Layer 5 of a small transformer language model trained on English Wikipedia (12 layers, counted from 0, width 96).
Take only the direct path to the model's output, skipping the later layers: a vector added to the residual stream pushes a token's score in proportion to its dot product with that token's output vector.

Output vectors of the tokens that the questions are about. A number n stands for n times 0.011.
"et": 39 16 41 -1 -2 9 8 -7 17 9 -25 4 -13 31 -8 16 22 13 -20 -22 -8 44 -15 39 58 -22 0 72 -53 32 1 -12 -4 11 3 -5 14 -61 -54 -29 -11 -24 15 -30 61 -2 -14 -30 46 -24 23 -7 20 -3 11 4 14 28 21 -44 8 -19 41 33 -21 -38 -11 -5 -13 2 43 5 -10 4 -29 -22 -22 -17 -53 17 5 5 15 -20 23 16 -50 -24 -20 23 -11 -20 5 -15 -10 -33
"re": 25 5 -1 -4 25 6 25 -26 -10 19 9 34 4 -2 6 -8 -43 -4 38 -2 -23 -1 22 15 50 30 14 -34 -26 22 -19 -27 38 -36 36 -9 7 24 -12 43 -9 -62 3 11 -8 -23 -24 -13 -34 44 -42 -16 1 0 35 -12 -23 -1 -18 -64 34 -4 43 -38 -26 -61 48 26 -34 17 -31 -42 -17 25 89 6 -13 -36 -18 46 2 -4 -18 -62 32 10 21 -25 15 25 -5 -1 30 6 -26 1
"ew": 68 -4 85 11 -39 12 24 -17 20 13 0 -24 -14 40 5 -17 -10 -12 -22 20 -28 -10 -2 1 36 -48 -33 1 -20 -4 31 -37 11 -12 -38 -4 -42 -18 -52 12 47 5 13 60 45 33 2 -37 44 39 8 15 3 -9 -2 49 35 1 11 -39 -17 27 -40 -3 -30 -55 18 -15 -13 16 21 41 30 48 -14 44 -5 -39 -41 25 -8 -7 -39 -29 6 22 -11 -14 -3 54 12 -45 -41 11 -11 -16
"ran": -22 12 24 4 -3 -16 -40 -15 14 12 14 13 11 10 9 7 -17 -21 20 60 -57 -18 -67 46 25 7 -11 -35 27 -7 54 -34 8 -7 34 1 -9 8 -12 1 38 1 10 7 19 -25 -29 -25 14 12 -37 -55 14 11 -17 20 25 -2 -43 -33 47 14 57 -83 36 -54 13 -1 4 40 -54 -11 8 8 19 33 10 -52 -18 40 -1 -8 -20 -30 18 -61 -23 -23 -6 43 -23 30 -20 7 -4 -3
"ut": 1 5 48 -15 -25 6 15 -6 32 -12 -16 -42 -27 -22 0 9 20 -10 -9 16 33 -5 -64 27 38 -56 -2 -7 -27 13 2 2 -6 9 30 53 20 -5 -36 -53 -12 -36 7 16 -19 7 24 38 1 -5 10 -1 -17 -58 -26 28 -17 -42 -20 -13 8 8 -43 11 15 -41 28 -6 -35 15 25 -11 3 3 32 -11 2 -31 -26 12 -14 20 37 -41 69 -26 8 1 -37 51 -11 16 73 19 -3 -1
"=": -14 -8 98 24 29 34 -48 38 -19 31 -40 23 -25 -43 20 -27 -15 -23 -47 61 18 28 12 1 3 -15 55 24 -15 39 27 2 54 30 7 13 -23 36 -49 21 -9 -1 20 -14 -19 54 7 21 41 38 82 -48 1 26 9 33 48 -17 3 -37 10 8 43 -46 74 -24 -10 -9 -8 -57 -33 1 25 48 22 19 30 -16 -4 -47 -32 20 -21 -38 10 -59 -82 20 28 57 -59 20 -1 -57 57 -20
"it": -33 -10 51 35 12 48 23 -7 -12 -39 -36 -18 -26 -40 1 30 5 -6 38 -11 7 45 19 23 45 16 -28 6 -27 10 -1 -28 36 18 -4 9 19 48 1 31 -3 1 11 31 -10 -42 7 -2 -13 -26 -16 23 29 31 -13 40 27 26 -12 5 -34 22 -3 -15 23 16 -9 24 7 10 10 -23 7 -21 3 -35 -19 -24 10 4 -3 -11 15 20 76 -57 -20 -44 -30 -20 -39 -20 -17 3 11 -25
"st": -24 -29 5 -18 -47 -2 -9 -24 -13 10 -45 -17 -18 -10 38 -58 50 26 -18 -21 -2 37 -78 -23 -21 24 -23 -34 28 29 -27 -1 -12 10 34 14 44 18 17 12 27 22 19 24 -18 50 -5 -14 -2 28 -28 -16 8 -8 -34 12 -6 47 -42 -38 -3 -24 42 -6 43 13 -20 12 -6 -11 68 7 42 39 2 -10 34 9 -17 -15 4 2 3 -35 -7 -11 1 -28 -16 38 -30 19 -26 12 -12 -25
"ing": -11 -10 2 3 1 -13 -30 77 7 -43 -35 18 -6 -31 17 10 9 -10 -33 -17 -14 -1 -24 -7 23 -15 -13 11 -85 -12 -32 18 34 20 -6 -19 -34 -8 29 23 76 23 -17 32 -20 10 -30 -17 29 54 -21 13 1 -22 12 7 -42 21 -13 -23 10 12 2 -9 -11 -40 -10 2 30 -19 42 13 55 -33 -10 -12 -25 -34 -7 -29 37 44 16 51 13 5 15 -13 10 19 2 4 -10 8 -2 -40
"all": -8 13 36 -40 33 -19 5 -10 -27 -12 -2 37 -12 -36 2 -11 38 12 5 37 -20 -4 -20 -18 42 15 29 -30 -24 25 -7 -28 45 33 56 29 -22 25 -51 -19 14 -14 5 -37 -6 -24 13 -39 -8 -8 42 34 -21 -32 -14 23 49 -24 -54 -63 25 15 19 -10 25 -19 41 12 -28 -5 4 18 25 -5 30 -27 -8 -29 48 17 -28 12 -33 -14 -15 -25 18 14 -37 19 -41 1 -16 -5 3 -17
"es": -37 14 -22 -14 17 -48 20 -2 -21 -7 10 -11 16 -21 19 8 42 29 -16 -9 16 30 28 20 35 -29 -26 6 -36 -20 -32 -3 -21 11 17 9 -26 -31 6 -23 48 -30 12 22 38 -13 16 -21 9 47 -10 15 11 19 2 8 -50 -4 64 9 12 22 12 13 -10 9 -42 7 -11 -10 25 51 24 1 6 30 -16 -41 3 -14 -16 -12 -2 -5 61 -19 -41 32 19 -4 -30 -28 37 15 -54 -9
"ie": 40 -22 -7 -10 16 -28 0 11 -21 34 -26 38 -21 33 -6 -57 7 -18 6 -3 -28 22 -36 3 64 -49 19 37 -40 -6 -16 -24 -11 17 0 18 -13 -3 23 30 16 25 36 -22 5 48 8 -17 53 18 17 56 11 2 33 3 34 45 -27 -49 -26 -7 20 -56 23 29 -20 15 14 29 32 28 21 6 14 4 6 -72 18 -30 4 -37 21 6 -19 -10 19 -16 -12 -3 -36 -12 19 5 23 -4
"he": -31 -9 15 -41 -28 -24 -77 4 -19 -31 -26 22 17 46 -5 22 25 26 2 -3 47 40 -10 -32 57 36 28 17 -26 -8 -13 -27 65 -1 8 -7 5 15 22 15 58 5 -21 25 -9 -34 -4 -10 -29 18 -25 -24 10 -17 4 15 -40 -45 -12 -35 6 -50 -11 1 38 -24 17 -54 -55 -37 30 -18 0 -19 2 24 -12 -34 -16 5 -19 -14 14 -17 -1 -52 -13 22 -9 -16 12 -14 -48 6 56 -16
"il": -18 14 52 33 37 -23 41 -37 54 -18 27 43 -4 57 -5 -30 22 -26 -5 -9 -5 -5 -35 -17 17 -15 18 -35 -65 5 -11 -2 -1 21 20 8 -4 -36 -4 33 -6 -30 -8 26 -2 -24 22 -21 -21 32 30 25 4 24 31 46 7 8 -16 -4 36 -14 -26 -13 -22 -27 -16 2 -14 -1 17 -24 16 -28 49 3 -10 -38 -16 21 -2 -68 47 36 -7 -20 10 -7 -17 21 -25 36 -33 9 29 26
"ts": -22 -38 -30 -15 -49 -53 12 -21 -53 97 9 6 6 13 42 -27 9 -33 2 9 -13 12 -31 -15 69 -36 0 -12 47 12 9 47 60 -7 -32 3 -7 18 17 -69 -32 4 38 24 39 -14 -6 86 -15 38 22 21 -11 5 15 26 -6 -21 -26 19 -12 -17 11 -2 41 -50 -37 5 1 -39 17 -6 56 27 22 40 -6 -55 -45 26 -21 -7 -6 15 26 -5 -10 25 26 35 -89 -19 20 17 -6 -16
"'": 63 -10 8 28 -25 -30 -9 2 59 47 44 0 -35 22 11 -25 19 1 22 -15 22 -22 -58 -9 45 -22 -37 1 5 29 32 -27 23 9 -22 61 18 -30 2 -39 18 -32 34 -4 32 4 61 32 53 20 47 -22 41 12 12 3 -44 -23 1 0 -5 -19 26 6 8 -11 33 -3 -26 12 0 64 -10 -11 1 18 24 -13 7 -82 -46 36 24 -49 35 -18 -13 -35 -22 -7 25 -47 -9 -8 10 11
"f": -26 -28 -12 14 -39 -41 6 -21 24 -8 -36 18 -19 -24 -6 50 39 36 27 5 38 33 -38 4 85 21 8 34 0 -29 -37 -4 1 -1 -9 -2 28 3 3 46 -15 -8 -20 26 14 18 5 44 -22 22 6 -8 -31 37 30 -6 -17 27 26 5 36 34 8 41 8 -23 -5 15 21 -66 17 -1 6 1 14 27 58 -2 -12 5 -3 20 -5 -29 -31 12 6 -41 -13 40 -21 15 -3 0 -2 -5
"0": 43 -21 -3 9 -1 -11 -29 34 -12 4 23 27 -11 5 23 -33 -9 -12 -28 38 -27 -1 9 19 -26 -22 -6 -31 24 3 46 -52 -3 7 -42 1 -1 -32 -26 21 -29 -4 24 -17 -30 -21 -43 -12 -4 -24 32 4 -13 -10 -29 -5 -7 7 -6 2 35 -27 -7 -2 -2 8 -14 -28 -34 -20 24 15 3 21 11 -1 4 11 29 -8 -23 19 -13 15 46 -33 18 9 -14 54 -2 20 11 -12 -27 11
"us": -26 -17 22 6 2 39 35 10 -13 -30 -11 -65 -24 -38 4 -30 -22 -16 -46 -2 6 1 11 7 -18 -10 32 -5 -36 -16 9 -15 34 -3 19 -16 47 4 -35 29 21 -22 43 -34 53 33 45 2 -16 10 -9 -31 9 -13 9 13 -14 -44 17 -37 24 28 -12 -7 10 6 -30 6 -65 -10 25 -31 -22 -2 62 -5 0 -27 -22 9 -3 -7 36 -7 -1 19 -46 1 -1 28 -40 -17 21 23 2 -22
"end": 34 20 51 37 -29 -5 -8 25 -28 -1 -31 53 11 -27 5 27 32 7 -20 -5 -19 42 -33 54 -12 13 6 -9 -16 -7 41 -34 45 -24 53 -14 -3 -10 4 -7 0 8 57 -3 29 13 22 -72 8 17 39 6 -33 13 10 28 15 -10 56 -34 -20 3 43 -10 17 36 -20 4 -25 -58 40 -18 -6 33 -24 38 11 -41 9 -18 -4 33 44 -38 39 -20 8 -8 -40 34 -15 42 -36 -7 50 -22

Each question shows what one neuron of this layer's MLP adds at an activation of 1. A number n stands for n times 0.0074.

n67: 4 46 31 -3 9 1 29 10 -33 20 20 42 -8 -9 28 7 1 11 26 4 2 10 -28 -5 13 -3 -11 14 -34 2 -28 -23 43 24 31 15 14 -1 -22 21 2 -1 20 -18 -10 -13 15 21 -15 -10 -17 21 -1 -18 -24 -24 2 3 -17 11 22 -49 37 -10 -26 -6 -36 22 2 14 6 -17 -53 -45 -31 15 -7 -7 42 31 5 -7 -31 11 -2 5 -10 31 -52 14 -1 12 -10 19 -24 19
Which of these tokens does it push up most? "all"

n191: 65 -15 18 -35 -32 -31 -5 -15 -8 -20 -9 13 23 16 -5 -3 -1 18 2 -3 -5 41 -36 -8 1 18 -11 12 -15 -50 -14 -25 4 -16 7 17 -5 18 18 -3 -21 -20 6 14 -4 32 -2 4 7 -30 -7 31 -58 -29 2 46 37 13 10 16 -20 -33 20 10 -1 0 -19 15 -31 13 6 -31 37 23 17 38 -5 -47 19 5 -20 -9 -22 -1 -3 35 3 37 -43 26 -23 26 7 -28 -9 -10
Which two tokens does it push up most, strongest first? "end", "ie"

n113: -34 21 -50 1 19 3 -28 -8 -26 3 -13 -10 -15 -17 -6 26 -19 -7 -10 8 -11 -17 35 -53 -5 -26 20 -19 47 -25 9 7 -6 -2 -23 -16 36 -11 -20 41 -1 -10 8 23 8 -21 11 -12 22 -9 6 1 22 -31 7 -26 3 -16 19 -28 -4 3 32 56 21 17 -7 -20 29 -18 43 -2 11 -1 3 -19 -12 -31 -35 18 20 11 13 5 -5 14 26 8 43 32 -24 -2 -38 13 -24 -3
Which of these tokens does it push down most? "'"

n173: -2 9 13 -6 -9 -40 -15 -11 7 -28 4 1 -5 3 -40 -24 -5 -12 -22 -12 8 -1 -6 -19 -36 -7 10 -9 37 28 5 20 43 -44 -8 -11 -8 -25 25 1 15 -31 48 -11 9 15 -7 -15 2 31 59 23 -31 27 -13 -26 -1 -6 -24 -4 -36 -10 11 -11 -34 5 -3 24 -15 22 -20 46 21 -30 3 -20 -27 7 -32 -12 -3 34 -10 -32 15 38 11 -27 9 9 -4 43 -12 -16 16 19
Which two tokens does it push up most, strongest first? "'", "end"

n26: 29 -7 25 32 -5 10 14 31 -36 13 -30 5 -58 -12 10 30 -14 42 -11 -11 -3 24 14 -16 -33 -13 5 54 22 41 -16 17 6 31 -5 -22 52 -6 -24 32 17 42 -18 1 22 -3 13 -12 24 -3 15 -8 -44 28 25 -24 24 -19 19 -13 -18 18 1 -20 14 -5 -44 22 24 -23 -2 -27 7 -2 27 29 5 -39 -10 8 0 -26 -5 22 9 22 12 7 14 -19 -1 -15 -4 12 -14 32
Which of these tokens does it push up most? "="

n357: 13 28 -28 -47 -57 -12 29 -17 -8 3 23 30 -11 14 -17 49 -20 -24 5 7 -23 -2 17 -26 3 11 -20 4 62 -36 -5 -10 6 23 -13 -9 -18 28 19 -25 -3 23 34 28 -17 4 9 -13 14 -17 -9 19 -16 12 -1 44 32 4 -20 11 31 -3 5 -2 -17 3 -24 6 -47 -35 -20 -7 3 1 6 -13 4 2 12 -28 15 17 -26 4 21 4 -10 10 -4 16 -9 1 -25 19 -5 -19
Which of these tokens does it push up most? "ts"

n322: -37 4 -1 20 11 40 -10 -3 -10 8 18 17 -18 -10 8 46 -45 6 2 28 18 -4 42 27 13 -7 -7 -27 -19 32 -11 -8 -4 -19 4 5 -37 8 26 5 -6 -23 -10 -6 -3 -10 -39 -26 -28 -13 19 -7 11 -1 -2 0 -10 -4 39 -18 -12 12 -1 15 4 -6 28 40 -23 7 22 -48 11 21 -18 34 -4 43 -34 11 11 9 15 6 15 -7 -1 -30 26 25 8 46 -21 -15 3 -8
Which of these tokens does it push down most? "ie"

n340: -6 -35 -10 -3 22 6 -4 8 17 31 -10 16 -10 29 -42 -39 -28 -27 -37 -40 53 -5 -38 -11 -2 27 -31 -20 9 -8 -34 4 -2 -3 -4 7 -21 -14 -25 9 29 -27 -4 14 -6 16 9 2 -5 -6 -20 0 50 10 -16 46 -12 -20 -32 22 -7 4 23 -2 24 37 27 -24 10 -8 29 -4 -27 38 26 -8 26 -14 -11 1 -5 30 -8 3 -36 13 0 -29 -8 -20 -30 -26 6 -8 -27 -22
Which of these tokens does it push up most? "st"

n295: -46 16 -5 -3 -13 -10 15 26 30 -6 -3 -10 -21 -34 31 14 -71 -16 18 -5 -33 7 5 -3 -12 14 -4 23 57 -17 24 -19 -21 -5 6 -12 -11 -53 39 -41 38 13 21 27 -6 10 5 -9 -34 -12 26 1 17 5 18 -1 -17 -45 -22 -3 18 16 -27 16 -18 13 28 -6 50 -20 5 15 -11 -13 -1 -14 -4 -37 4 -6 20 16 -10 -2 3 -14 17 -37 6 -28 -10 -42 23 -39 -5 37
Which of these tokens does it push up most? "'"

n255: -9 -14 30 5 24 -5 -17 12 -50 35 9 -7 3 -5 -9 9 22 39 -2 10 -14 -25 32 23 -2 1 5 -9 2 11 8 18 -51 21 -13 29 -18 -13 -23 -4 -20 -28 -18 -8 -9 27 40 2 8 47 3 -10 -17 5 31 1 12 -33 -8 -68 -19 4 3 -1 -28 9 42 10 -24 -8 -46 10 14 46 24 33 -7 7 26 9 -6 -3 0 34 1 -8 -8 38 -4 15 -20 -18 7 17 30 -30
Which of these tokens does it push up most? "="

n319: 1 5 6 -1 -1 25 7 8 -2 -40 -28 60 -22 -12 -27 -5 2 16 -13 -18 -10 5 22 -41 15 17 -16 7 8 3 34 42 -1 2 14 27 25 -10 1 -2 -2 21 -34 -34 3 -23 -54 -31 11 1 -30 6 4 1 -24 2 -26 -32 19 5 14 -16 -19 6 18 0 -12 -6 34 16 2 -19 -1 -8 17 -5 -9 -1 32 11 0 -30 2 -2 33 -14 28 -19 -13 -52 -3 -1 12 -4 2 -30
Which three tokens does it push up most, strongest first? "it", "he", "ing"

n206: 22 -6 45 -14 -18 -25 -21 14 16 16 8 -20 -28 -20 -42 -6 -14 -6 27 28 -20 5 2 10 10 -29 -44 30 -17 36 -30 15 -22 -33 -28 -17 -21 10 31 15 -19 21 -42 -15 -14 -15 10 15 -11 29 -32 30 24 27 40 23 -3 33 -29 -18 9 -32 20 13 14 -22 12 20 -16 24 -26 -6 19 11 -16 -1 -22 -5 22 -24 -14 5 16 19 21 -51 -35 -50 -5 -35 -17 -19 7 -21 -10 24
Which of these tokens does it push up most? "it"

n171: 8 38 19 3 4 14 0 -1 13 24 -14 47 9 -3 -34 -28 7 -28 50 -44 -22 -20 7 44 -21 -35 -5 11 -37 26 -3 -48 2 -39 7 -3 8 -40 -18 18 -5 -14 19 21 49 -19 -10 32 1 -14 3 -21 -32 -24 3 -10 3 -22 10 4 -11 -22 27 26 2 -7 56 1 14 -3 27 -15 -7 9 -6 -8 0 7 -26 -6 6 -7 3 18 -29 -9 -9 -8 21 -29 -9 -31 -21 -41 16 -9
Which of these tokens does it push up most? "et"

n301: -8 26 -21 14 30 -29 9 50 -8 8 -35 9 29 4 -5 -1 1 -12 5 -4 10 -23 -1 -18 34 46 1 -5 -8 -3 6 -32 -14 -8 -17 -5 -14 -10 -15 4 -40 30 -2 -47 -11 -8 57 1 38 3 -27 5 6 -18 43 -14 26 12 34 -25 5 -2 2 12 33 -16 -11 22 -22 11 14 -14 22 -12 -1 8 21 13 17 -17 10 -41 -37 4 -28 2 -28 17 -25 -25 -3 23 -10 26 4 16
Which of these tokens does it push up most? "ie"

n230: -50 -4 -1 2 -1 16 24 28 7 23 13 -21 21 -9 -7 25 4 31 -12 24 -7 -13 30 -42 15 -13 -4 0 31 48 -6 -5 50 -7 25 -3 23 9 -64 5 26 18 -15 6 40 -25 30 29 18 14 36 -10 26 45 16 -7 42 -4 -23 68 35 28 -6 14 8 -25 -2 -1 -8 -5 -51 -3 7 10 -22 -1 11 30 22 -4 18 16 -55 14 -13 2 -35 3 2 -17 1 -17 -24 20 -6 -4
Which of these tokens does it push up most? "="

n307: -13 4 -26 -8 -3 -9 -10 23 -22 -4 -31 -11 19 -29 16 -6 -16 -34 -33 -3 -10 13 -20 -21 16 -14 21 24 -28 -38 29 30 -55 -1 -15 -34 -1 12 24 23 -33 28 16 19 -23 -18 1 -19 6 14 19 -15 -9 -17 11 -40 -8 -47 2 14 -3 22 -5 -36 26 -11 6 27 40 0 18 -9 -16 -15 -14 -6 -1 23 56 -7 -1 25 -7 9 22 9 -28 6 7 -9 -24 7 5 -1 8 4
Which three tokens does it push up most, strongest first? "ing", "=", "ie"

n63: -7 36 7 39 -29 24 -19 25 -1 29 -26 22 4 -8 -13 -3 -25 -19 -26 -1 47 17 -30 41 5 8 -15 9 -10 14 1 -1 13 -1 23 -25 13 25 11 -10 -26 -10 8 -21 37 -13 -13 -2 -7 13 26 26 -19 -4 15 62 -23 -5 20 18 -11 4 -47 -5 47 13 28 25 20 -11 9 15 -13 -27 -3 -19 -7 -54 -13 -8 1 56 -9 -35 27 -10 -17 -16 -31 -6 0 25 10 25 20 -24
Which of these tokens does it push up most? "end"

n84: -6 22 -37 22 -5 20 3 -22 -22 -11 4 -11 -37 -2 -12 24 -35 36 -5 -10 -9 40 -12 -15 -8 -3 4 -19 -15 25 27 31 32 -28 2 17 -6 -5 21 22 25 23 -28 33 3 -44 8 17 8 0 11 -1 -28 -5 -13 -4 -5 -2 9 18 44 15 13 48 -35 -2 7 18 -5 -11 -7 -19 33 -1 28 6 -22 6 12 -14 28 -6 -6 -55 14 17 7 47 19 -24 -4 26 7 29 -3 -3
Which of these tokens does it push down most? "ie"